Layer 8 of a small transformer language model trained on English Wikipedia (17 layers, counted from 0, width 64).
A neuron's activation on a vector x is GELU(weights . x + bias), where the dot is the dot product.

Input weights of the MLP neurons that the questions are about. A number n stands for n times 0.0094.
n4 (bias -0.187): -18 -10 53 5 -11 42 20 15 47 18 -21 12 18 -26 7 -18 -14 36 35 -20 29 51 46 17 -31 -19 -9 -13 -1 -14 34 -7 55 -20 60 31 22 -8 -15 -36 5 -2 36 21 28 30 13 13 7 45 11 -20 -2 9 -4 -50 22 -2 -37 3 6 -21 68 33
n57 (bias -0.034): -17 17 33 1 -43 0 44 -11 -17 -5 -37 44 1 7 11 6 46 16 7 3 20 14 9 37 29 -39 -20 10 -38 35 -5 11 -40 -11 -12 -2 -4 -24 18 23 44 -15 24 24 -9 35 -32 2 11 -48 5 -13 -20 22 -9 -1 -5 -4 -16 16 -23 -19 10 10
n60 (bias -0.091): -20 11 41 -8 -21 15 -15 -14 18 5 41 -5 -12 -27 8 53 -51 -8 -63 34 -17 25 8 10 -37 -19 7 -37 43 20 -19 13 16 -6 8 -19 -7 26 -2 16 29 22 49 -25 12 -19 -7 -2 -27 27 -14 15 1 9 10 -39 8 51 -29 17 25 -1 -5 -17
n64 (bias -0.080): 1 11 -35 -28 -37 -15 1 20 -23 -57 -25 -12 -23 29 -6 34 -23 -43 -20 37 40 1 -16 -1 -11 30 14 24 12 -21 -52 29 -17 -39 27 -25 27 14 -35 36 32 -8 47 10 -14 -6 41 11 35 25 33 -10 4 17 1 -18 33 -5 -34 -6 47 -36 -10 13
n72 (bias -0.096): -4 -35 1 -1 23 -3 -11 -22 -23 -62 19 26 0 -2 -7 -10 28 51 -10 21 -29 -29 -19 3 51 24 27 47 -9 -12 -30 23 -19 44 19 -7 -22 18 -11 -26 12 12 -5 0 -4 11 -2 4 19 -18 9 3 -45 30 -34 -1 -27 41 1 12 21 34 -3 -11
n97 (bias -0.049): -3 10 21 12 -17 7 -16 -15 2 -65 -16 -25 21 -2 12 21 20 -26 -35 -6 -3 32 10 -17 -4 18 -15 29 18 10 12 19 -5 14 38 -59 31 -27 -9 -27 -28 40 -13 -15 -16 -10 1 63 7 1 -14 -1 6 12 24 -8 -21 19 4 14 -2 18 7 73
n99 (bias -0.130): -30 0 14 -74 13 -19 42 35 36 19 -19 8 3 34 23 -25 -52 -10 -46 10 1 -7 -16 -1 46 -7 -36 -23 32 29 -13 -20 19 5 -13 17 52 25 43 51 37 -7 -5 2 -11 -18 -15 -20 -4 -3 -21 -15 -23 49 -17 15 11 21 -43 -9 18 -23 28 26
n103 (bias -0.043): -24 -4 15 7 -43 26 -16 3 14 7 -5 0 -36 2 -54 29 -57 -58 3 9 -22 14 -14 -28 -16 23 -14 10 22 -40 -14 25 56 5 25 -29 2 42 -18 30 -47 -8 16 2 -3 17 -38 8 -51 30 -36 13 -41 36 23 -21 12 19 -19 -2 -14 2 -3 -2
n110 (bias -0.129): 46 -24 44 -25 -40 -12 2 44 -43 5 -9 -31 -11 18 1 7 -10 25 0 9 -25 35 -38 2 14 9 -44 3 34 -6 -1 -11 4 40 31 12 0 -21 -19 33 8 -27 -14 -17 -32 -53 5 -25 -36 -34 -13 -10 -1 34 -30 10 -53 -7 -21 23 14 -22 46 16
n112 (bias -0.098): 13 -34 -29 39 -30 37 -15 9 2 -28 -23 13 7 -2 35 6 71 37 18 -36 26 -29 34 -14 19 -18 -7 -11 -59 7 7 -13 -46 9 16 -17 -18 45 -26 31 17 -17 -10 53 -25 21 60 -15 -16 18 25 -17 7 17 1 -15 30 21 1 2 19 43 -6 11
n116 (bias -0.072): 10 -9 -31 -28 -31 12 31 3 10 -44 -16 14 -12 -60 -13 7 40 12 22 22 68 -12 -2 -5 22 12 -15 16 20 -3 -34 -1 0 -7 12 28 23 -10 12 -26 -27 8 -8 -23 -24 -10 19 17 13 13 47 10 46 19 14 4 -43 18 10 39 20 -18 24 35
n118 (bias -0.117): 11 6 13 29 22 9 -15 -17 48 -17 -5 30 48 -6 21 2 -29 3 -26 14 3 -19 43 -13 11 -31 -11 27 -35 11 -16 -24 21 17 -21 -32 2 -21 17 -1 -1 15 -2 -28 -10 -67 5 -42 -4 25 -29 20 -24 -39 22 -26 -8 -17 -63 -18 21 -9 88 0
n121 (bias -0.080): -16 22 -33 -36 -15 16 -18 10 2 30 -29 -13 -39 26 25 40 -5 -22 20 -26 -2 -3 -27 -11 -34 28 16 -34 32 -10 -5 -18 -21 -3 -7 -59 15 19 23 -21 45 1 17 -18 27 -37 16 -18 -14 -6 9 62 4 92 -12 -15 -6 30 -42 -27 44 -6 -26 1
n136 (bias -0.135): 2 33 -10 -12 25 -21 1 -20 3 -64 -1 5 3 5 8 -32 22 -17 18 -43 -28 -17 7 11 4 -5 49 -35 -9 4 25 -21 -47 5 13 46 36 35 -2 3 -20 -2 -5 -14 20 -17 55 37 -12 -33 22 21 -11 52 -11 -5 6 -23 -40 -49 18 -28 -63 -7
n142 (bias -0.137): -8 8 -37 16 49 41 -8 -10 -41 13 -3 25 -9 16 -30 16 -26 -15 24 11 -25 5 -16 -8 -53 -9 13 31 -63 49 5 17 -30 -7 15 -16 -17 15 34 -42 7 13 48 0 -5 4 -1 37 45 -17 2 0 8 67 7 30 28 -33 1 -8 -26 -17 48 -47
n154 (bias -0.134): -29 0 -10 6 -9 -9 1 1 0 8 17 15 37 -35 45 -24 -28 49 36 -5 31 -5 11 -9 -5 -38 -11 50 -1 23 -2 0 30 40 0 -2 -27 14 -7 7 17 3 -9 -32 45 35 25 -17 12 15 -9 18 23 22 34 32 10 41 -18 11 11 -12 4 -9
n162 (bias -0.089): 17 -26 1 33 33 3 -25 -26 -12 1 -9 -5 8 -56 -22 28 2 55 -14 16 -9 1 2 23 -38 -55 -7 -13 -8 10 4 -11 43 40 17 4 -23 15 29 -2 -54 -26 16 -31 2 35 34 -26 20 -32 -20 33 -11 -17 -4 20 9 -16 -28 -11 20 17 -6 33
n169 (bias -0.114): 20 2 -37 -7 18 -19 10 -13 -37 -6 -24 10 -47 19 -16 -2 29 -4 -46 -1 -8 33 -23 -23 46 -8 49 -4 -9 36 39 -4 -43 27 4 -36 -10 -12 8 54 -5 6 10 -45 -8 30 -10 10 23 -5 -22 -26 41 -45 -36 -25 1 23 9 -20 20 -24 4 33
n172 (bias -0.101): -4 23 -25 6 -11 -60 21 3 -22 35 -53 34 11 -32 -45 -19 13 17 0 13 22 16 -47 -23 6 30 19 56 21 -2 -26 19 -11 -7 9 6 -6 -48 1 55 28 3 14 9 -19 13 18 -35 7 -27 -15 12 -9 15 37 21 -7 -5 -4 -15 -30 6 4 32
n178 (bias -0.080): 10 15 -26 -19 -16 -19 15 8 -31 33 41 -8 -26 9 3 -20 -41 41 5 2 -8 43 -26 -21 -44 5 -29 -8 27 3 -28 41 -7 -6 1 -31 61 -27 -5 -20 -31 39 4 -4 70 -11 -12 19 17 22 -11 -7 -34 4 9 1 -20 -20 -8 22 14 -12 26 23
n188 (bias -0.103): 31 18 -24 -6 6 -16 6 4 6 25 19 43 17 6 -17 -5 27 39 -35 3 6 -19 4 -52 -16 -35 76 -15 40 8 -2 -8 -27 -33 -8 -28 -2 -19 -8 4 16 -3 -15 -4 1 18 -40 5 -63 -52 -12 2 -47 7 -5 -8 34 -46 -47 -18 -4 -22 28 -19
n192 (bias -0.076): 16 -41 28 -1 -6 -22 33 -46 50 36 17 14 4 -21 -26 25 23 25 -22 9 -41 -18 -11 15 -24 -33 -11 3 34 -1 31 9 16 -4 43 18 2 -45 21 14 -12 -22 38 16 -24 -25 1 -33 -29 21 -44 -17 -41 8 26 -13 -6 -2 -17 -5 2 -49 12 13
n195 (bias -0.104): -3 -23 -8 -20 23 47 -17 -15 -5 -4 37 12 -61 -94 -16 22 2 11 19 -56 -8 3 4 -19 6 -3 -18 -28 11 7 -3 -48 -28 15 -19 33 -13 -19 -33 -31 -21 -40 -19 28 15 -26 -2 37 8 0 -7 -12 -19 6 18 7 -17 44 -17 2 -19 -12 39 8
n201 (bias -0.114): 6 26 -34 -10 4 -29 3 26 0 -29 -38 -16 -38 34 -21 -37 25 -6 -13 41 32 -36 -3 33 64 -11 2 12 -9 20 16 15 -11 -28 57 -19 2 60 23 33 10 -34 3 -10 -6 -14 -7 -20 -5 18 1 -3 47 12 0 35 -14 14 -16 60 0 -12 -33 32
n210 (bias -0.163): -37 14 13 -16 38 8 56 -63 -10 11 -33 37 -17 -35 24 2 -33 -21 -24 0 55 -7 -18 25 -41 32 -19 15 -51 1 -1 26 -5 -29 34 30 21 15 -30 17 43 12 24 6 30 -5 14 -36 -10 11 -37 -2 -26 -5 -26 9 24 1 -4 -25 27 -19 41 4
n215 (bias -0.126): 21 7 -54 24 49 9 -21 4 13 -35 2 -15 8 -2 5 -8 -32 29 22 -15 -25 -34 -1 10 9 6 41 30 -37 -38 -25 -46 -5 45 -4 -17 59 -16 4 -8 24 -33 55 -12 11 -19 -12 -25 41 27 -34 -35 -29 33 -16 -21 -58 44 -26 -17 -33 8 12 -7
n216 (bias -0.068): 28 18 6 -27 22 10 28 23 36 -15 -7 -6 -12 -23 42 19 22 -18 19 15 7 24 12 15 -77 26 -31 31 35 19 24 32 -22 -3 5 7 -30 36 21 -45 -35 8 16 4 -40 -6 25 -38 0 -35 -33 8 28 -30 -15 -44 -9 11 -61 -28 1 -12 22 2
n218 (bias -0.065): 40 12 -53 29 -16 11 7 64 5 10 44 -28 -16 41 30 -8 -13 -10 -20 -2 -12 -19 30 6 -16 0 -33 19 49 33 1 44 -13 8 -36 -20 13 2 1 26 -19 39 18 25 -34 -2 -32 -4 12 37 -29 9 -19 29 35 43 -42 -1 1 17 -13 23 -14 18
n220 (bias -0.051): 39 8 -51 -46 15 53 11 2 -16 33 24 -27 6 -28 -31 13 27 25 -7 0 -12 -8 66 -1 1 4 40 -14 -32 -11 -12 -3 -36 58 -4 -16 24 -9 -17 -14 -29 22 27 -12 15 -16 27 -26 -19 22 0 -28 75 -17 7 -40 -47 -4 -5 14 -3 -20 32 -20
n222 (bias -0.153): 33 -7 -61 25 50 -6 -16 7 -18 17 -43 30 -4 -35 -13 37 20 -28 20 -21 42 13 -25 6 -35 -22 33 -13 -12 40 -6 41 -24 -7 2 1 27 -62 -2 -13 -49 39 3 10 -8 26 34 4 48 -10 -5 6 -14 11 44 -17 -50 0 17 -47 3 4 19 -52
n239 (bias -0.043): -9 -41 18 -4 -49 -12 -31 35 -44 -22 -43 14 6 7 -50 13 16 -6 -19 0 50 27 31 -8 15 -25 13 -8 20 -7 -9 58 -33 -13 30 -1 -14 42 19 -20 0 40 -55 24 21 -40 9 23 -12 1 -8 -17 -6 28 -10 22 -20 -22 -20 -21 6 -4 18 -40
n250 (bias -0.067): 25 19 -8 -27 -35 7 -32 -5 -25 20 -25 5 -12 17 -8 11 -12 9 -13 2 -21 24 -22 38 9 -1 -29 -38 -14 28 -28 -37 14 -17 39 48 14 -17 0 28 1 43 76 16 7 2 49 -67 -16 -44 -1 51 -10 -40 51 13 -1 24 -20 1 22 -15 -25 27

Each question shows a token from some text and the vector x that enters the MLP there. A number n stands for n times 0.044.

" a": -15 -7 -18 3 -13 8 -44 -3 20 3 -3 -7 54 14 0 -50 3 -33 30 23 -36 -13 -28 -17 26 -7 -23 -7 33 -16 26 -2 22 -13 -12 -4 0 -40 21 -38 23 34 -1 -26 -31 -15 18 3 2 -6 -10 32 11 -51 -25 5 27 -10 32 9 -21 26 2 -7
The two highest activations, in order: n118, n97

" his": -26 13 -22 4 -23 -7 -13 4 10 22 -17 -16 19 13 0 -54 32 -40 18 -1 -26 -32 -5 -23 -1 -16 -19 -14 23 -18 -9 -36 -23 4 -22 49 -6 -4 27 0 24 31 -25 -10 -29 -1 11 10 -29 -10 -37 -13 10 -35 -64 3 31 -6 17 23 -19 12 -10 -10
Which neuron lights up most? n99

"es": -16 -8 37 5 -11 -39 3 -37 41 33 5 -10 6 -8 6 0 -23 -17 20 -8 -8 -8 0 -19 5 -41 -26 -7 -1 -24 32 -15 -32 3 -23 11 18 -36 -9 -54 59 -15 3 17 -30 37 20 12 -15 29 -6 2 32 -28 -47 3 -4 -18 8 -26 -3 4 0 -9
The most active neuron and its activation: n4, at about 2.5

" r": 2 -10 3 12 16 -23 -4 3 -18 23 0 -44 28 15 -28 -37 14 -23 -10 -2 -47 -36 11 -19 4 19 -48 -7 35 -45 19 -16 -2 -10 17 -14 -3 -40 9 -9 38 7 -18 -59 -11 15 20 24 0 12 9 38 19 -38 -20 -5 12 -4 22 -13 -11 18 -15 12
Which neuron lights up most? n97

" p": -15 -7 -30 13 15 -42 -50 -21 4 34 -10 -16 23 17 6 -31 -15 -7 10 22 -44 -37 17 -38 30 -24 -15 17 29 -18 -4 -33 -5 -4 0 -5 8 -19 -8 -57 35 -7 6 -23 -18 14 14 11 -10 6 -7 38 25 -29 -21 -21 5 -9 26 -13 -12 15 -33 15
The most active neuron and its activation: n215, at about 1.6

" Re": -50 16 -17 -10 -11 11 -46 -1 -12 49 26 -2 36 -3 -3 -13 7 1 11 17 4 -1 0 -3 -6 1 -24 20 11 -12 16 6 -11 9 -23 21 6 -25 0 -1 42 -6 3 -27 -27 6 38 26 -3 49 4 42 21 -57 -27 -7 19 6 39 1 -29 44 -12 4
Which neuron lights up most? n154

" as": -30 11 1 37 5 24 -14 -5 4 29 -26 -43 -13 -28 -21 9 -16 -40 -1 16 -11 -29 -16 -18 12 -10 -11 7 10 -28 24 18 7 6 -14 37 -13 -18 2 -32 6 73 -18 12 -34 52 4 -12 -14 9 6 13 9 -33 -51 9 15 3 25 2 -3 12 -6 -29
The two highest activations, in order: n103, n222

"h": -44 -33 48 4 10 11 3 5 -17 -11 -27 -19 24 50 14 -22 -24 -17 8 -12 -14 -32 27 10 10 3 -8 -15 -1 -45 -5 -15 -6 -4 -53 4 28 -17 -34 -32 17 -35 -28 7 -25 -6 -1 36 21 -10 17 -3 30 -11 12 -3 -6 27 17 11 -14 19 -40 -23
Which neuron lights up most? n215

"v": -13 -2 12 25 2 -34 -16 -25 -7 39 18 -53 8 6 30 5 -18 -18 -8 39 -13 -19 1 -19 -16 6 0 2 11 -20 -1 11 0 22 -41 21 4 -27 -2 -49 -13 -36 5 -59 -9 20 10 3 5 18 4 24 45 -15 34 -2 36 -20 38 6 6 -18 -30 12
Which neuron lights up most? n162

"ield": 5 -6 19 20 7 -12 -38 -14 8 41 14 -10 12 -6 -17 -34 7 -41 1 34 5 -48 8 -32 10 -11 -17 -24 8 -45 4 -21 -1 -20 -13 19 -28 -4 1 -13 28 -8 -19 -3 3 17 -32 1 -21 0 -11 -27 20 -45 -46 -10 -1 -17 23 -15 -42 44 -35 -19
Which neuron lights up most? n188

"ast": -27 25 -4 -16 -35 -14 -22 -36 -3 31 23 -21 7 4 -42 0 9 -42 4 35 7 -21 4 -19 35 -11 -30 -32 11 -24 -4 -8 7 -18 -59 1 -25 -20 -15 -26 9 -14 -17 -8 -18 -2 -23 -13 -5 1 -15 -9 30 -50 -24 -10 13 -53 14 1 0 27 -21 15
The two highest activations, in order: n188, n103

"15": -12 -25 -9 -14 9 -21 8 -12 24 -14 24 -31 31 -33 1 -27 17 -43 4 18 -22 -6 -6 -15 -10 -25 -34 -8 33 -17 -26 -12 -53 -33 1 0 16 -9 1 -37 27 -19 -5 14 -23 17 -26 19 16 0 -27 10 53 -26 -59 14 -8 -12 10 -11 -27 21 -14 0
The most active neuron and its activation: n216, at about 2

" I": -16 -15 2 -2 -26 -3 -33 -6 -10 34 6 17 -1 -8 -2 -19 -18 -8 38 24 -9 -27 10 -10 3 14 -33 4 27 -19 -13 -4 7 -6 -2 -32 9 -41 -2 -27 38 5 -2 -39 7 -3 35 15 -32 11 -36 6 61 -32 -59 22 34 16 20 11 -14 14 -14 -29
The two highest activations, in order: n154, n121

"f": -42 -24 -4 -10 -19 -29 17 23 -2 0 -9 -6 15 26 -9 -18 12 10 9 -16 -72 -27 22 -41 11 19 -29 15 39 -36 -9 1 -32 -7 -61 8 1 -30 12 -22 0 -44 -5 1 -1 25 -19 13 38 5 -18 -8 10 -5 -5 -1 14 12 16 3 -35 17 -13 -9
Which three neurons fire most, strongest first? n218, n215, n72

" He": -48 9 -10 11 -2 -18 11 -28 -25 39 -18 -20 26 6 4 -29 2 12 5 18 0 -9 -14 -2 22 -23 2 -11 22 -46 -4 -27 -23 9 -26 33 9 -37 -5 -11 24 12 -12 -14 -24 9 57 14 -29 19 -27 28 25 -27 -39 7 13 23 -7 -4 -48 39 -8 -4
The most active neuron and its activation: n172, at about 2.8

" for": -1 0 -28 3 -12 34 -14 1 -17 33 -9 -20 13 4 -9 -22 -8 -42 2 32 -11 -38 -30 -19 -2 -32 -28 7 23 -45 15 6 -8 4 5 2 -6 -40 24 -41 31 37 -24 -12 -4 28 2 -11 7 32 -17 -4 10 -41 -40 15 7 -27 10 23 -27 2 -34 -39
Which neuron lights up most? n218

"=": -7 2 4 11 17 16 -24 -18 -26 22 -12 -8 22 16 -3 -3 19 -19 43 -11 -3 -23 -26 -40 38 -3 -11 28 28 -34 -15 -16 -26 -36 -6 7 14 -19 -29 -13 -23 63 -3 17 -21 -3 39 20 -8 17 3 46 4 -15 -42 9 -17 -18 27 22 8 -2 23 -36
Which three neurons fire most, strongest first? n222, n116, n239

" the": 2 -24 2 14 -31 -8 -4 -11 23 3 -28 -11 27 35 18 -14 22 -29 23 15 5 -33 -11 -24 -5 -22 -29 8 33 -29 -11 -2 -17 -16 -3 32 7 -29 1 -5 20 62 -14 -20 -30 -7 4 -3 1 -2 -8 6 18 -43 -82 -22 37 10 12 13 -17 3 3 7
The most active neuron and its activation: n216, at about 1.4

" w": -26 11 -2 -19 -4 -4 -42 7 -7 25 -37 -30 42 5 -9 -15 -5 -14 -15 -5 -41 -27 -13 -7 -6 -44 -26 3 44 -79 4 -5 15 -24 4 17 4 -33 11 -21 34 1 -25 -6 -18 22 20 4 13 33 -12 24 28 -26 -24 12 11 -10 8 -16 -4 -4 8 25
Which neuron lights up most? n4

"ay": -26 14 5 -6 2 -13 -24 4 -12 49 17 -5 11 32 -18 4 21 -24 14 24 -2 -52 -6 12 19 -26 -25 -14 -5 -27 10 -4 -9 -16 -47 42 13 -30 4 -11 26 -40 25 -2 -16 -2 -8 -7 -7 4 -43 -21 36 -39 -50 -20 10 -18 13 6 -23 40 4 1
Which neuron lights up most? n57

" H": -28 -7 -6 19 5 -17 -28 2 -16 20 -6 -12 35 3 -8 -3 8 -44 19 -16 -17 5 11 -4 32 -29 -55 9 26 -28 -22 -17 -24 -9 -41 -8 28 -54 -25 -9 41 -12 2 -18 -23 22 49 37 -11 6 -9 36 30 -32 -24 -3 14 -6 -9 -6 10 5 -7 10
Which neuron lights up most? n97

"201": -41 -23 22 11 24 -24 4 -40 -11 -5 14 -35 36 -10 23 -45 18 -12 14 14 -7 -24 1 -10 -5 -15 -26 22 14 -25 -12 -25 -52 -22 4 19 30 -20 4 27 34 -5 -2 -1 -30 38 -16 11 -29 13 4 1 32 -21 -28 -28 4 -28 13 -1 8 29 -40 -20
Which neuron lights up most? n136

" n": 1 -27 -29 21 1 -34 -29 -38 -13 26 3 7 25 13 -11 -4 -13 -33 -33 5 -42 -34 20 13 11 -22 -57 0 24 -46 -7 -31 22 0 -1 21 9 -24 6 -26 23 17 -29 -31 -11 5 9 14 8 33 -4 19 45 -36 -19 17 7 0 24 7 -4 14 22 8
Which neuron lights up most? n118

"ent": -14 -7 -10 -9 -20 -33 -1 3 -14 35 15 -10 30 5 5 -10 36 -11 0 16 -12 -55 7 -30 -1 13 18 -4 7 -14 21 -18 -36 -15 -19 9 -20 -27 -10 -42 50 -9 -42 16 16 0 4 -27 27 36 13 -2 17 -35 -39 -42 13 -35 32 9 7 13 -28 4
Which neuron lights up most? n112

" West": -24 25 17 -9 -17 -6 -37 -5 -16 52 2 -22 31 -17 -21 -1 29 -44 30 42 -1 -33 -11 -9 12 -40 -26 -6 18 -37 -34 -10 26 -25 -22 -15 -4 -28 14 -16 28 -4 -7 -19 3 12 9 20 -15 8 -11 -4 39 -54 -40 10 -8 -4 -10 -3 -3 8 -18 -6
The two highest activations, in order: n60, n220

"rom": -6 3 5 21 -19 24 -7 -32 -8 30 4 -21 6 21 6 -20 23 -19 -21 -18 -10 -49 -2 -9 -7 -28 -22 1 3 -70 -20 13 -11 -31 -4 40 -3 -2 21 -32 11 -9 26 -33 -19 43 16 28 5 15 21 5 8 -48 -1 -19 37 1 14 -11 -22 14 -27 -35
The most active neuron and its activation: n112, at about 0.56

" O": 8 -7 7 -25 -21 -13 -48 -10 -7 44 -5 -5 13 20 12 -30 3 -14 26 12 -14 -6 4 1 -4 -6 -41 -7 42 -11 -4 -13 -2 -25 9 1 37 -35 2 -18 24 -24 13 -55 -16 -1 30 16 -11 22 -35 20 42 -30 -41 1 -8 -11 39 -13 -30 40 4 -11
Which neuron lights up most? n110

",": -36 -17 15 7 -9 -5 -10 -19 3 17 1 -7 6 -22 -7 11 -8 -35 0 39 -11 -19 -17 -25 13 -8 -62 -2 35 -70 3 13 -7 12 6 -6 0 -14 9 -19 15 51 19 4 -13 5 24 -7 -29 22 2 20 8 -17 -70 -20 32 -1 6 5 -15 0 -8 -35
Which neuron lights up most? n103

".\n\n": -29 -3 -10 6 20 -25 -35 -8 -33 -5 -12 -32 4 11 -21 -13 3 -11 16 19 1 -25 3 -35 5 -6 3 25 28 -39 11 -11 -41 -5 -14 15 -9 -21 -8 -19 29 44 15 25 -20 4 24 4 -34 24 11 32 31 -42 -58 12 3 -14 14 29 18 -15 25 -41
Which neuron lights up most? n239

"y": 3 -30 7 0 -9 16 -35 -6 -13 43 -28 -12 5 -38 -21 -10 -12 -19 7 6 -31 -48 -1 4 -25 -21 -33 -12 16 -48 14 -24 -3 -1 -20 1 31 -49 22 -17 6 -24 13 22 -14 11 16 47 -18 -17 -34 4 48 -37 6 21 11 3 1 7 5 37 -2 -4
The most active neuron and its activation: n195, at about 2.8

"ill": -11 22 34 -7 -42 -14 -44 -27 -7 31 3 1 13 19 -23 -16 7 -48 -15 31 4 -25 17 6 37 17 -11 -30 18 -30 -25 -23 10 14 -35 8 13 20 -11 -24 21 -19 22 -34 24 31 -23 7 -14 -14 -12 3 4 -31 -22 -3 35 -4 27 33 4 5 -44 -15
Which three neurons fire most, strongest first? n103, n60, n250

" Sup": -23 -15 9 -15 -30 12 -57 -28 1 32 12 18 20 12 30 -11 -10 -7 29 32 -33 -20 -1 -12 19 -31 -21 -3 34 -38 -9 12 13 -15 -11 17 13 -26 24 -3 42 6 7 -41 -7 30 9 31 -23 16 -21 12 53 -47 -15 -5 5 -24 -1 16 1 5 10 6
Which three neurons fire most, strongest first? n60, n154, n118

"-": -20 4 27 34 -8 1 8 3 -21 -2 -12 -15 14 -16 4 8 -12 -17 26 3 -3 -38 -8 -40 11 -41 -6 30 25 -37 11 -15 -17 -24 4 13 20 -14 36 -6 15 28 13 -14 -28 -10 9 -6 -10 18 -12 41 -11 -34 -44 37 35 -19 74 21 0 -2 -12 -10
The two highest activations, in order: n172, n210

" U": -7 -34 11 3 -20 -14 -75 0 4 33 -7 -8 5 9 7 -5 4 -17 28 25 -11 6 -3 -3 -6 5 6 6 33 -22 -6 23 -12 -40 -11 -12 19 -50 26 -33 24 2 2 -42 11 11 16 2 -8 35 -41 23 39 -25 -38 25 10 22 27 13 3 14 -30 -17
Which neuron lights up most? n121

" club": -19 -9 -10 -6 21 -3 -42 -15 -4 24 -25 -21 14 11 -19 -12 15 -10 -10 35 -22 -43 -10 -2 13 -9 -1 -14 19 -56 2 -11 9 -24 -24 21 -30 -28 21 -10 40 -7 5 4 4 5 -21 12 1 4 -4 -20 17 -42 -58 -9 -12 -24 29 -3 -12 54 -28 -41
The most active neuron and its activation: n72, at about 0.71

":": -21 17 -19 -27 -6 16 -10 4 -8 32 -8 5 3 -14 -3 2 4 -59 1 6 3 -25 -27 -1 27 -26 -29 2 64 -29 10 3 -30 -18 -39 9 22 -9 -17 -15 -4 26 19 6 -26 1 6 -14 -13 19 1 43 8 -39 -70 4 10 -18 27 7 26 23 10 1
Which neuron lights up most? n121

"ity": -28 -13 37 2 -5 -7 -6 -1 -8 44 -19 -12 22 1 -48 21 13 -10 11 4 -32 -52 16 -7 -27 1 -38 -5 7 -20 -21 -2 -21 -13 -31 0 -23 3 23 -41 21 -3 -20 15 -28 12 -18 17 -12 15 -14 -15 29 -48 -35 -25 11 -31 35 -22 -29 -3 -32 3
Which three neurons fire most, strongest first? n239, n192, n216

" An": -12 11 -24 34 6 3 -45 -26 -8 37 -7 -1 49 18 8 -11 29 -18 25 39 -2 -18 -17 -2 10 -9 -22 -17 32 9 -1 12 2 1 -44 1 34 -29 4 -6 11 4 6 -60 -18 -6 31 13 6 45 0 -1 18 -52 -25 8 15 -23 30 7 -6 28 16 0
Which neuron lights up most? n118

"ty": 4 23 0 -23 -35 -27 -10 -16 -6 43 -11 -37 -15 -20 -21 -6 5 -26 -19 -10 -10 -42 9 -7 7 -23 -38 -30 7 -46 -6 -10 4 -22 -33 29 21 -19 -2 -15 18 -31 1 11 -30 3 -21 0 -4 -3 -17 1 45 -48 -57 -5 24 -31 14 15 -22 15 -7 -3
Which neuron lights up most? n220

" rece": -9 -8 0 20 34 5 -33 5 -9 -3 -8 -13 15 15 14 7 7 -18 3 -15 -30 -47 8 9 -13 -4 -25 -9 39 -18 10 -27 9 13 3 21 -22 3 10 -38 42 12 1 -15 -15 64 6 7 34 -5 21 62 20 -45 -26 4 29 3 38 -8 -34 -9 -14 -11
The most active neuron and its activation: n162, at about 2.1